Layer 9 of a small transformer language model trained on English Wikipedia (14 layers, counted from 0, width 128).
A neuron adds its activation times its output weights to the MLP's output. To switch it off is to set its activation to zero at one token and run the rest of the model.

Output weights of the MLP neurons that the questions are about. A number n stands for (n - 500) times 0.0007.
n21: 552 578 479 180 580 428 643 609 468 555 493 503 292 635 578 527 428 475 531 438 520 566 684 248 504 566 369 434 643 516 326 342 547 312 607 276 518 590 567 677 680 655 460 547 604 379 596 573 433 548 515 583 434 422 396 384 549 444 608 429 638 483 228 354 292 518 652 545 468 460 531 590 553 434 403 659 511 500 394 537 640 349 430 377 558 618 493 493 828 423 621 418 678 583 738 457 372 471 467 240 473 690 618 436 373 402 426 500 444 434 560 319 559 411 605 582 647 322 304 446 461 591 555 344 419 571 433 625
n95: 473 566 503 454 611 749 500 539 570 449 630 570 462 529 313 456 534 549 333 684 491 416 541 523 436 506 527 374 520 564 543 500 472 503 623 527 557 689 509 298 364 488 441 621 633 487 644 558 459 276 346 416 422 449 503 480 471 454 565 447 561 633 621 583 592 716 485 304 490 613 573 387 518 472 584 372 514 339 575 497 692 395 555 418 614 700 470 389 640 607 370 361 555 559 306 573 509 527 795 247 622 517 286 500 550 466 557 458 366 329 669 614 351 357 692 487 516 379 432 376 389 611 677 570 349 406 559 396
n99: 525 534 565 507 547 506 370 252 520 441 460 390 319 576 558 500 407 695 483 543 484 509 484 353 623 507 596 648 653 593 476 434 338 675 364 667 503 446 377 376 708 519 418 584 609 526 549 572 522 511 539 379 417 613 433 303 689 584 467 534 534 437 174 407 486 655 497 707 493 549 594 619 540 494 511 285 307 339 563 585 522 556 553 523 459 391 658 662 397 596 626 557 491 598 341 622 574 302 592 430 409 510 419 311 580 429 689 510 567 431 299 407 638 548 440 333 549 702 521 165 600 564 583 485 593 614 382 534
n113: 531 375 376 436 437 346 526 486 418 405 526 715 543 450 549 623 538 413 487 685 529 456 507 497 699 493 565 289 633 531 598 441 522 705 599 506 387 434 377 438 464 572 459 461 669 433 363 507 612 592 643 385 633 707 335 460 636 584 275 314 372 682 477 530 392 359 522 320 480 566 458 536 742 528 568 281 434 503 751 479 596 538 587 413 634 599 241 617 503 513 589 703 444 481 571 657 619 493 484 590 441 524 525 454 369 363 548 497 473 507 385 437 214 568 766 467 383 659 500 616 393 490 514 441 417 365 423 459
n129: 318 528 568 535 583 610 550 712 383 320 620 463 592 572 466 540 479 684 507 531 520 611 369 728 486 520 445 619 507 465 461 619 648 456 669 426 549 382 639 536 521 549 526 659 521 304 571 432 693 580 556 432 538 577 155 476 394 782 404 612 361 565 512 509 547 479 257 621 356 594 714 589 612 688 526 438 393 681 395 599 339 526 483 566 550 525 451 480 390 311 507 356 490 442 527 451 447 539 320 490 649 449 453 456 358 410 424 585 541 415 292 325 569 342 469 381 490 408 578 362 656 520 529 478 682 478 702 331
n154: 585 196 396 490 561 484 570 511 363 500 531 607 504 622 247 536 429 393 678 317 507 451 617 555 370 635 443 649 442 526 587 628 581 617 465 684 682 477 464 585 480 365 445 512 669 559 510 608 464 464 412 490 503 599 515 558 527 369 473 483 526 347 381 374 596 588 284 449 274 493 460 446 474 239 537 645 674 517 482 235 447 497 619 414 380 622 476 330 445 582 459 590 523 376 314 510 764 280 620 393 550 421 576 537 471 490 628 561 544 679 628 746 409 573 398 483 653 442 361 381 483 563 447 503 803 416 559 591
n161: 407 465 324 486 75 494 490 545 358 449 661 277 688 407 423 610 657 430 538 435 677 615 544 400 489 586 713 555 596 523 676 384 569 564 454 458 557 674 464 507 637 324 497 575 534 467 439 534 410 613 541 690 424 413 431 393 503 556 397 412 448 414 671 360 446 632 513 542 320 891 500 555 283 379 445 672 414 375 627 485 611 640 614 416 379 525 531 295 438 455 579 591 386 496 621 539 537 313 645 427 514 525 675 730 517 532 417 507 438 210 503 652 548 454 483 368 574 445 628 535 486 587 489 436 477 404 406 528
n198: 446 538 644 565 742 343 543 430 301 453 639 523 612 524 586 398 444 586 732 405 451 406 267 490 560 449 468 540 741 557 351 557 289 417 643 418 371 332 542 563 547 291 630 466 652 431 530 591 523 316 694 430 401 477 500 582 632 579 595 614 708 551 600 621 689 521 519 445 424 618 325 449 396 612 577 327 277 442 568 395 451 426 571 363 486 465 438 626 442 446 524 490 362 577 480 288 388 476 487 394 380 707 273 639 650 519 500 423 323 446 526 568 298 448 401 550 640 496 414 514 524 394 663 538 566 784 510 542
n218: 477 554 488 525 377 658 392 319 475 241 471 612 303 459 496 647 547 575 541 512 623 418 380 484 208 366 592 374 430 535 270 484 711 356 168 317 534 644 590 466 443 573 410 411 366 397 637 492 579 752 359 605 512 524 514 640 525 425 529 216 485 627 662 557 633 330 511 500 617 345 516 626 776 721 636 626 662 632 311 461 605 438 311 388 779 391 454 464 512 209 696 529 473 788 640 479 349 416 605 727 714 483 331 469 524 373 449 395 664 585 307 512 513 621 570 314 312 339 526 323 887 599 449 481 662 579 384 752
n222: 383 445 618 386 435 722 543 758 444 510 578 690 518 418 463 589 263 410 301 449 563 620 691 479 694 358 538 392 555 404 538 487 594 510 612 513 426 438 494 549 310 519 539 457 463 576 345 436 408 547 386 604 332 460 500 579 749 569 507 497 535 558 620 665 647 571 525 353 339 618 553 314 589 661 676 449 614 462 392 384 523 426 295 610 525 228 469 523 428 425 626 337 490 345 307 769 609 528 598 445 416 375 565 647 582 283 516 470 421 426 641 562 391 322 295 416 570 536 516 454 445 427 518 567 774 548 531 542
n263: 479 515 588 605 520 516 480 647 476 480 391 523 549 569 348 469 596 330 506 437 749 478 421 407 530 428 516 434 540 440 653 514 442 469 524 357 536 514 571 455 532 527 475 665 575 612 546 489 483 534 522 457 564 621 409 421 575 591 581 450 492 428 490 117 336 572 532 654 447 357 624 537 566 451 565 303 416 433 506 466 246 456 642 500 512 456 617 585 546 506 560 406 686 631 517 616 408 384 679 418 540 482 423 547 425 459 595 634 364 600 717 668 546 438 436 531 596 497 542 470 317 390 277 540 366 485 564 476
n310: 302 493 704 384 442 529 424 478 517 520 392 536 460 611 679 569 598 514 738 426 470 310 510 715 531 675 529 402 388 529 590 396 426 507 524 626 336 671 714 384 524 394 494 589 375 389 520 332 523 669 573 500 548 579 450 445 341 593 493 348 513 564 450 293 333 370 456 548 493 407 606 507 644 417 562 623 401 438 788 792 349 410 500 490 300 521 695 622 473 666 345 338 644 392 365 503 470 549 435 462 530 550 805 471 441 389 595 453 687 403 510 517 522 545 320 560 371 464 435 542 374 661 358 509 467 416 418 663
n374: 631 606 477 520 395 379 444 562 403 497 567 470 694 302 467 471 521 421 463 600 549 500 599 409 535 721 396 594 325 551 497 483 561 596 327 453 673 394 521 531 477 436 648 302 547 458 739 360 438 607 493 423 439 510 438 391 517 520 443 493 513 594 451 367 433 556 199 608 596 280 421 463 683 647 616 238 412 313 482 414 136 462 375 537 455 500 599 484 500 513 567 407 506 977 641 562 438 479 487 565 560 312 564 370 545 532 555 683 476 360 532 611 375 507 480 390 655 604 577 555 480 490 532 701 646 403 538 545
n429: 539 525 534 437 483 487 589 677 600 483 344 480 515 441 697 449 605 341 521 441 517 328 555 539 256 448 690 652 531 392 571 545 493 507 196 663 632 686 322 435 386 490 387 427 493 483 459 462 389 522 384 276 497 473 400 504 566 564 309 585 474 535 669 367 434 243 455 441 514 471 337 638 481 329 788 452 652 609 518 596 589 470 465 687 147 529 673 599 371 552 535 738 674 453 551 543 537 664 447 570 555 515 345 496 323 647 483 493 325 576 560 612 626 365 476 514 647 548 589 532 346 297 427 662 399 422 574 454
n462: 422 640 424 439 628 357 556 617 410 716 463 635 647 681 500 520 353 452 605 467 546 538 441 507 597 657 683 510 449 367 462 577 465 642 607 519 469 320 358 528 450 233 455 503 369 438 440 473 295 457 373 384 486 287 491 531 715 517 550 541 694 456 374 680 624 434 669 588 417 365 510 366 698 427 511 665 412 486 557 414 631 242 567 442 413 355 347 447 514 577 523 466 471 607 424 283 585 517 397 337 576 330 357 438 432 478 565 447 618 423 490 605 615 707 567 437 668 708 625 299 354 539 595 525 614 576 394 552
n509: 400 255 609 635 451 442 446 563 336 452 620 423 535 308 583 684 480 530 464 575 509 509 442 438 608 393 607 481 451 549 580 613 357 494 640 427 487 562 704 483 451 497 724 532 448 472 336 827 484 749 493 600 438 484 543 431 412 675 533 424 543 484 319 388 374 507 591 562 607 267 522 623 589 722 280 490 361 579 435 562 445 509 516 510 588 647 609 592 471 484 432 493 281 526 535 450 393 614 646 391 394 510 396 577 343 619 380 636 363 716 406 330 566 540 461 580 446 538 556 440 585 456 343 609 421 605 417 630

Each question names a token from some text and the token that comes next. It shows the activations a of the neurons there, in the order above. A number n stands for (n - 500) times 0.0084.

Then comes g, the gradient of the next token's log-probability with respect to the MLP's output, scaled to length 1. A neuron's effect is roughly proportional to its activation times (output weights . g). A number n stands for (n - 500) times 0.00067.

" Or", then " A"
a: 497 680 492 554 495 498 500 500 482 486 484 488 488 490 495 483
g: 578 521 415 543 166 368 604 406 493 488 642 654 415 405 514 252 607 639 637 544 413 666 479 607 579 818 384 499 493 521 600 809 473 519 409 429 502 818 444 402 627 321 524 421 634 390 464 723 281 571 495 638 533 420 430 450 427 622 388 529 680 676 419 79 273 612 354 596 418 293 589 526 498 703 472 289 275 622 445 383 299 605 469 355 438 378 780 579 591 604 750 355 397 659 445 656 247 586 459 571 461 463 491 416 444 695 351 474 590 591 401 536 467 504 563 428 502 432 424 695 513 575 550 330 536 564 329 608
Which neuron, switched off, raises the next token's probability most? n95

" and", then " E"
a: 509 630 492 480 481 481 483 500 481 500 501 747 922 486 481 500
g: 603 730 607 550 188 428 517 425 596 621 435 403 505 479 661 649 419 607 386 618 764 646 219 351 453 553 487 468 475 621 384 382 589 536 481 210 553 503 451 562 594 208 366 584 632 334 677 605 318 390 559 358 634 742 451 428 499 357 330 501 773 466 539 685 499 551 609 543 543 593 397 505 658 484 399 323 338 362 316 482 647 663 543 486 353 645 423 478 481 456 351 530 343 516 384 453 345 509 442 476 493 911 514 639 456 596 808 661 345 491 523 327 450 596 463 302 811 684 455 422 692 513 332 360 552 449 380 507
Switching off which neuron hurts the next token most? n374

"il", then "it"
a: 499 480 486 487 497 499 480 489 500 481 482 497 497 656 500 499
g: 458 377 401 526 646 456 493 415 404 403 501 519 390 406 300 419 678 351 499 690 606 694 585 771 248 362 507 594 576 501 527 579 301 547 434 452 562 420 405 494 581 450 315 556 508 430 670 531 492 390 379 321 360 427 553 606 423 237 598 786 407 513 503 617 741 271 622 695 315 430 311 497 861 502 396 747 359 539 683 398 494 558 287 586 601 593 613 687 472 753 649 497 546 493 634 583 465 173 590 619 443 373 453 485 677 426 688 402 623 258 479 382 486 538 348 483 698 556 662 619 283 265 378 511 394 537 500 642
Switching off which neuron hurts the next token most? n429

" ", then "16"
a: 493 546 525 495 786 743 480 480 488 481 480 481 497 483 489 500
g: 450 693 502 613 773 522 236 534 390 469 543 369 479 415 692 613 443 526 298 546 287 587 422 643 438 422 537 463 599 521 476 672 340 379 495 585 623 421 471 476 427 433 449 521 556 301 467 403 753 501 528 405 400 616 335 568 360 613 604 750 495 279 546 282 712 530 578 583 450 385 619 99 676 518 507 440 343 550 634 608 512 497 232 471 246 247 415 612 612 419 676 481 569 616 453 553 333 547 693 516 857 481 405 757 540 664 557 609 262 339 548 588 641 520 420 599 432 559 284 394 549 507 432 689 619 629 278 354
Switching off which neuron hurts the next token most? n129

" comp", then "et"
a: 480 555 487 548 499 500 481 497 500 492 491 523 493 620 589 480
g: 678 556 553 519 323 633 516 450 508 359 155 439 442 720 765 507 550 641 302 289 378 642 276 425 410 462 401 605 486 530 420 700 522 569 373 362 691 560 559 572 497 531 338 500 486 673 781 320 589 415 609 558 546 582 539 493 244 359 574 593 422 327 372 454 486 684 577 704 593 364 605 565 440 554 257 729 394 387 479 411 541 659 343 399 448 799 682 465 773 414 622 400 412 448 397 889 446 546 501 342 846 334 408 610 515 522 395 523 398 640 326 285 382 373 502 488 636 469 423 492 545 586 466 500 515 369 553 494
Which neuron, switched off, raises the next token's probability most? n462

" the", then " The"
a: 484 483 495 487 480 491 663 493 582 535 617 515 796 498 500 498
g: 461 565 620 646 583 418 439 342 433 621 531 297 691 310 346 536 630 622 425 781 387 718 594 658 496 681 411 152 414 352 593 758 490 491 617 430 388 531 342 585 712 496 538 436 712 412 464 430 326 757 399 613 346 507 501 405 424 477 468 607 364 750 646 327 592 627 555 585 520 613 399 533 432 467 203 382 225 517 561 299 470 539 481 595 291 718 630 371 579 610 639 385 411 620 484 428 437 660 328 534 468 615 523 445 355 576 509 602 609 497 534 639 389 317 678 424 634 533 263 299 216 377 723 441 528 549 398 637
Which neuron, switched off, raises the next token's probability most? n218

"ac", then "hed"
a: 500 500 495 498 530 480 519 634 499 500 488 481 480 495 497 487
g: 501 517 581 701 415 707 406 196 344 590 181 445 473 496 630 496 491 546 560 299 507 322 203 387 657 647 515 665 643 764 421 630 556 409 584 656 642 352 538 438 405 507 501 448 540 512 403 485 549 438 520 373 409 604 428 655 551 366 655 531 831 293 504 450 692 611 542 267 554 580 235 308 578 465 455 293 676 409 533 362 546 520 531 621 369 327 358 728 586 407 230 571 284 515 507 618 651 643 634 538 515 624 420 616 730 626 294 236 483 564 459 572 273 562 714 462 676 551 397 403 419 587 561 391 584 582 444 442
Switching off which neuron hurts the next token most? n198

" W", then "he"
a: 498 484 491 495 498 485 486 499 519 484 499 500 498 583 493 500
g: 689 648 629 527 554 244 493 640 469 314 619 308 309 276 494 681 265 530 617 344 754 340 626 459 307 372 652 619 375 584 523 437 470 600 402 609 436 712 473 644 359 571 550 404 450 332 621 633 209 445 351 441 539 374 469 518 508 237 525 542 391 572 487 426 431 682 487 608 862 513 517 315 465 531 724 612 494 385 538 633 653 455 540 506 294 274 715 501 594 686 489 528 437 592 392 505 275 425 465 574 722 435 278 604 591 543 364 644 493 296 825 501 526 284 636 465 557 408 355 565 651 503 589 587 317 591 450 529
Switching off which neuron hurts the next token most? n429

" in", then " the"
a: 481 481 499 496 548 483 481 480 489 485 686 976 734 500 497 540
g: 523 596 418 414 657 478 460 402 422 510 678 473 578 802 408 294 672 558 756 363 447 594 597 707 602 687 410 674 489 434 750 943 352 401 465 516 421 614 496 403 361 351 505 462 598 426 284 568 495 560 456 670 397 119 372 561 327 691 527 522 441 594 616 334 381 589 458 499 592 286 421 667 450 605 439 318 319 347 532 521 407 322 290 484 469 422 598 553 506 870 713 394 470 599 528 494 331 654 629 354 424 332 438 476 464 452 442 623 606 413 556 571 506 361 252 599 308 447 482 526 538 493 705 522 668 678 415 491
Switching off which neuron hurts the next token most? n310

" and", then " G"
a: 493 480 498 555 506 482 499 499 497 500 509 484 862 506 480 500
g: 416 829 427 483 195 619 506 524 464 459 749 689 764 484 304 583 524 635 529 658 315 596 304 657 350 639 683 346 365 638 482 702 408 532 402 531 320 495 672 484 334 220 472 595 571 490 585 659 260 473 463 526 688 429 309 524 392 452 462 418 647 643 578 488 746 641 464 563 512 364 481 793 531 590 461 257 289 467 246 608 576 551 542 420 364 674 655 603 503 710 529 304 436 470 350 384 373 663 295 448 651 535 327 434 452 449 673 450 592 480 625 584 729 560 449 450 441 509 332 388 582 356 498 499 373 407 328 547
Switching off which neuron hurts the next token most? n374

" when", then " L"
a: 490 681 500 486 649 496 489 482 698 484 575 488 736 485 493 480
g: 402 591 404 445 451 540 521 379 628 299 582 539 424 497 447 817 334 623 483 351 530 627 268 579 386 688 647 167 434 359 585 462 442 429 302 357 281 333 464 392 334 370 682 361 723 576 471 323 436 544 545 677 428 609 527 623 192 568 426 465 667 828 596 643 596 626 381 634 336 695 551 722 566 875 299 428 325 598 387 452 466 481 269 582 467 749 477 443 426 408 523 483 574 521 415 540 474 446 370 602 702 557 594 373 475 484 729 722 391 574 576 582 436 541 707 420 606 472 411 412 526 402 531 504 340 482 478 680
Switching off which neuron hurts the next token most? n218

" he", then " he"
a: 489 481 499 486 484 538 652 480 492 498 484 480 481 581 483 499
g: 567 558 436 699 395 392 434 344 509 536 645 607 447 667 359 535 615 654 406 338 422 792 539 637 278 636 455 468 688 566 657 612 577 520 741 542 492 509 290 474 674 633 628 394 391 550 609 564 448 319 521 636 324 656 580 615 546 370 353 365 378 527 413 301 330 598 230 707 658 411 649 505 244 558 380 450 561 662 460 659 387 460 658 631 609 343 375 587 612 731 414 280 202 436 583 591 478 739 328 339 613 565 455 416 637 437 304 460 282 519 312 545 717 668 469 276 558 576 318 626 500 504 366 388 369 488 576 373
Which neuron, switched off, raises the next token's probability most? n429

"ey", then "'s"
a: 488 495 500 490 498 497 497 487 494 638 600 480 500 492 500 668
g: 339 734 356 533 544 559 317 422 329 533 313 472 432 713 772 364 335 609 341 448 359 434 705 352 573 47 459 612 473 385 352 529 443 535 448 696 702 627 606 517 362 691 417 547 653 467 719 603 498 730 316 568 456 363 519 634 774 458 569 353 455 603 540 553 479 551 458 442 397 486 548 552 609 219 570 761 585 437 555 262 406 451 372 595 495 287 351 670 561 347 440 556 531 407 451 511 615 407 399 724 407 423 483 711 286 484 522 522 600 657 347 460 402 372 394 682 266 558 627 647 470 642 576 574 416 516 698 605
Switching off which neuron hurts the next token most? n222

" in", then " "
a: 491 480 494 489 488 483 486 493 563 486 753 582 739 500 500 521
g: 601 516 430 648 314 493 578 402 406 625 469 581 592 317 587 400 748 352 363 541 529 273 602 612 473 612 420 438 511 675 508 405 520 467 257 347 489 554 568 406 490 432 439 402 595 372 613 431 308 436 614 269 181 409 503 286 589 483 595 612 397 422 685 554 498 748 554 303 225 533 398 288 742 602 224 349 461 639 461 548 553 684 663 712 583 391 482 712 473 280 749 522 652 562 653 440 455 466 513 558 553 315 478 561 646 432 780 571 517 492 519 462 507 552 487 351 953 531 607 381 407 308 373 705 471 584 478 564
Which two neurons, each switched off alone, lower its probability most, in order? n374, n263

" R", then "ic"
a: 500 564 487 494 488 499 492 500 498 500 494 495 494 551 481 497
g: 541 667 467 478 258 761 323 490 391 260 553 589 626 472 525 620 460 258 547 481 322 536 504 404 344 616 262 452 550 493 451 399 663 480 455 467 550 756 557 580 674 393 219 257 432 708 638 581 486 506 417 679 640 579 635 685 612 701 581 501 736 417 504 455 619 496 451 210 252 462 375 402 382 450 544 423 451 525 696 382 635 489 474 394 467 768 629 577 333 818 199 392 690 356 398 438 577 559 635 610 457 574 587 479 352 636 540 402 277 693 726 381 333 677 404 518 446 445 457 431 438 487 497 328 539 466 549 679
Switching off which neuron hurts the next token most? n95

"p", then "any"
a: 500 480 489 486 499 494 482 489 498 494 491 480 492 486 662 500
g: 728 437 322 720 671 647 789 471 539 603 549 507 710 384 338 502 491 251 519 553 761 484 635 623 574 467 317 546 394 223 568 616 435 360 426 501 423 471 330 393 260 562 681 477 404 401 664 488 315 485 533 567 679 334 418 608 442 427 530 465 628 624 433 510 563 429 842 523 427 354 448 676 304 361 683 519 473 357 534 444 466 443 636 293 429 566 523 541 353 536 645 397 519 263 755 542 561 402 504 588 365 452 620 506 402 560 295 456 850 389 486 704 492 430 389 415 771 594 483 235 385 540 578 771 400 465 525 331
Switching off which neuron hurts the next token most? n462

" the", then " qu"
a: 481 568 490 483 494 521 615 500 689 480 661 482 823 492 500 491
g: 315 456 307 636 512 602 414 339 397 615 575 680 287 609 671 577 628 323 657 466 669 359 490 628 416 514 579 533 652 385 334 632 472 483 520 672 324 391 596 397 456 558 368 531 268 642 410 474 525 422 633 547 485 732 564 622 452 642 573 360 350 580 311 366 373 410 551 440 783 454 576 572 548 373 609 549 660 486 705 620 610 549 600 526 491 305 294 496 694 435 214 515 465 524 604 727 432 434 615 662 378 515 315 489 692 746 267 284 183 320 165 483 635 426 296 701 465 565 554 493 766 479 450 563 481 498 408 505
Switching off which neuron hurts the next token most? n218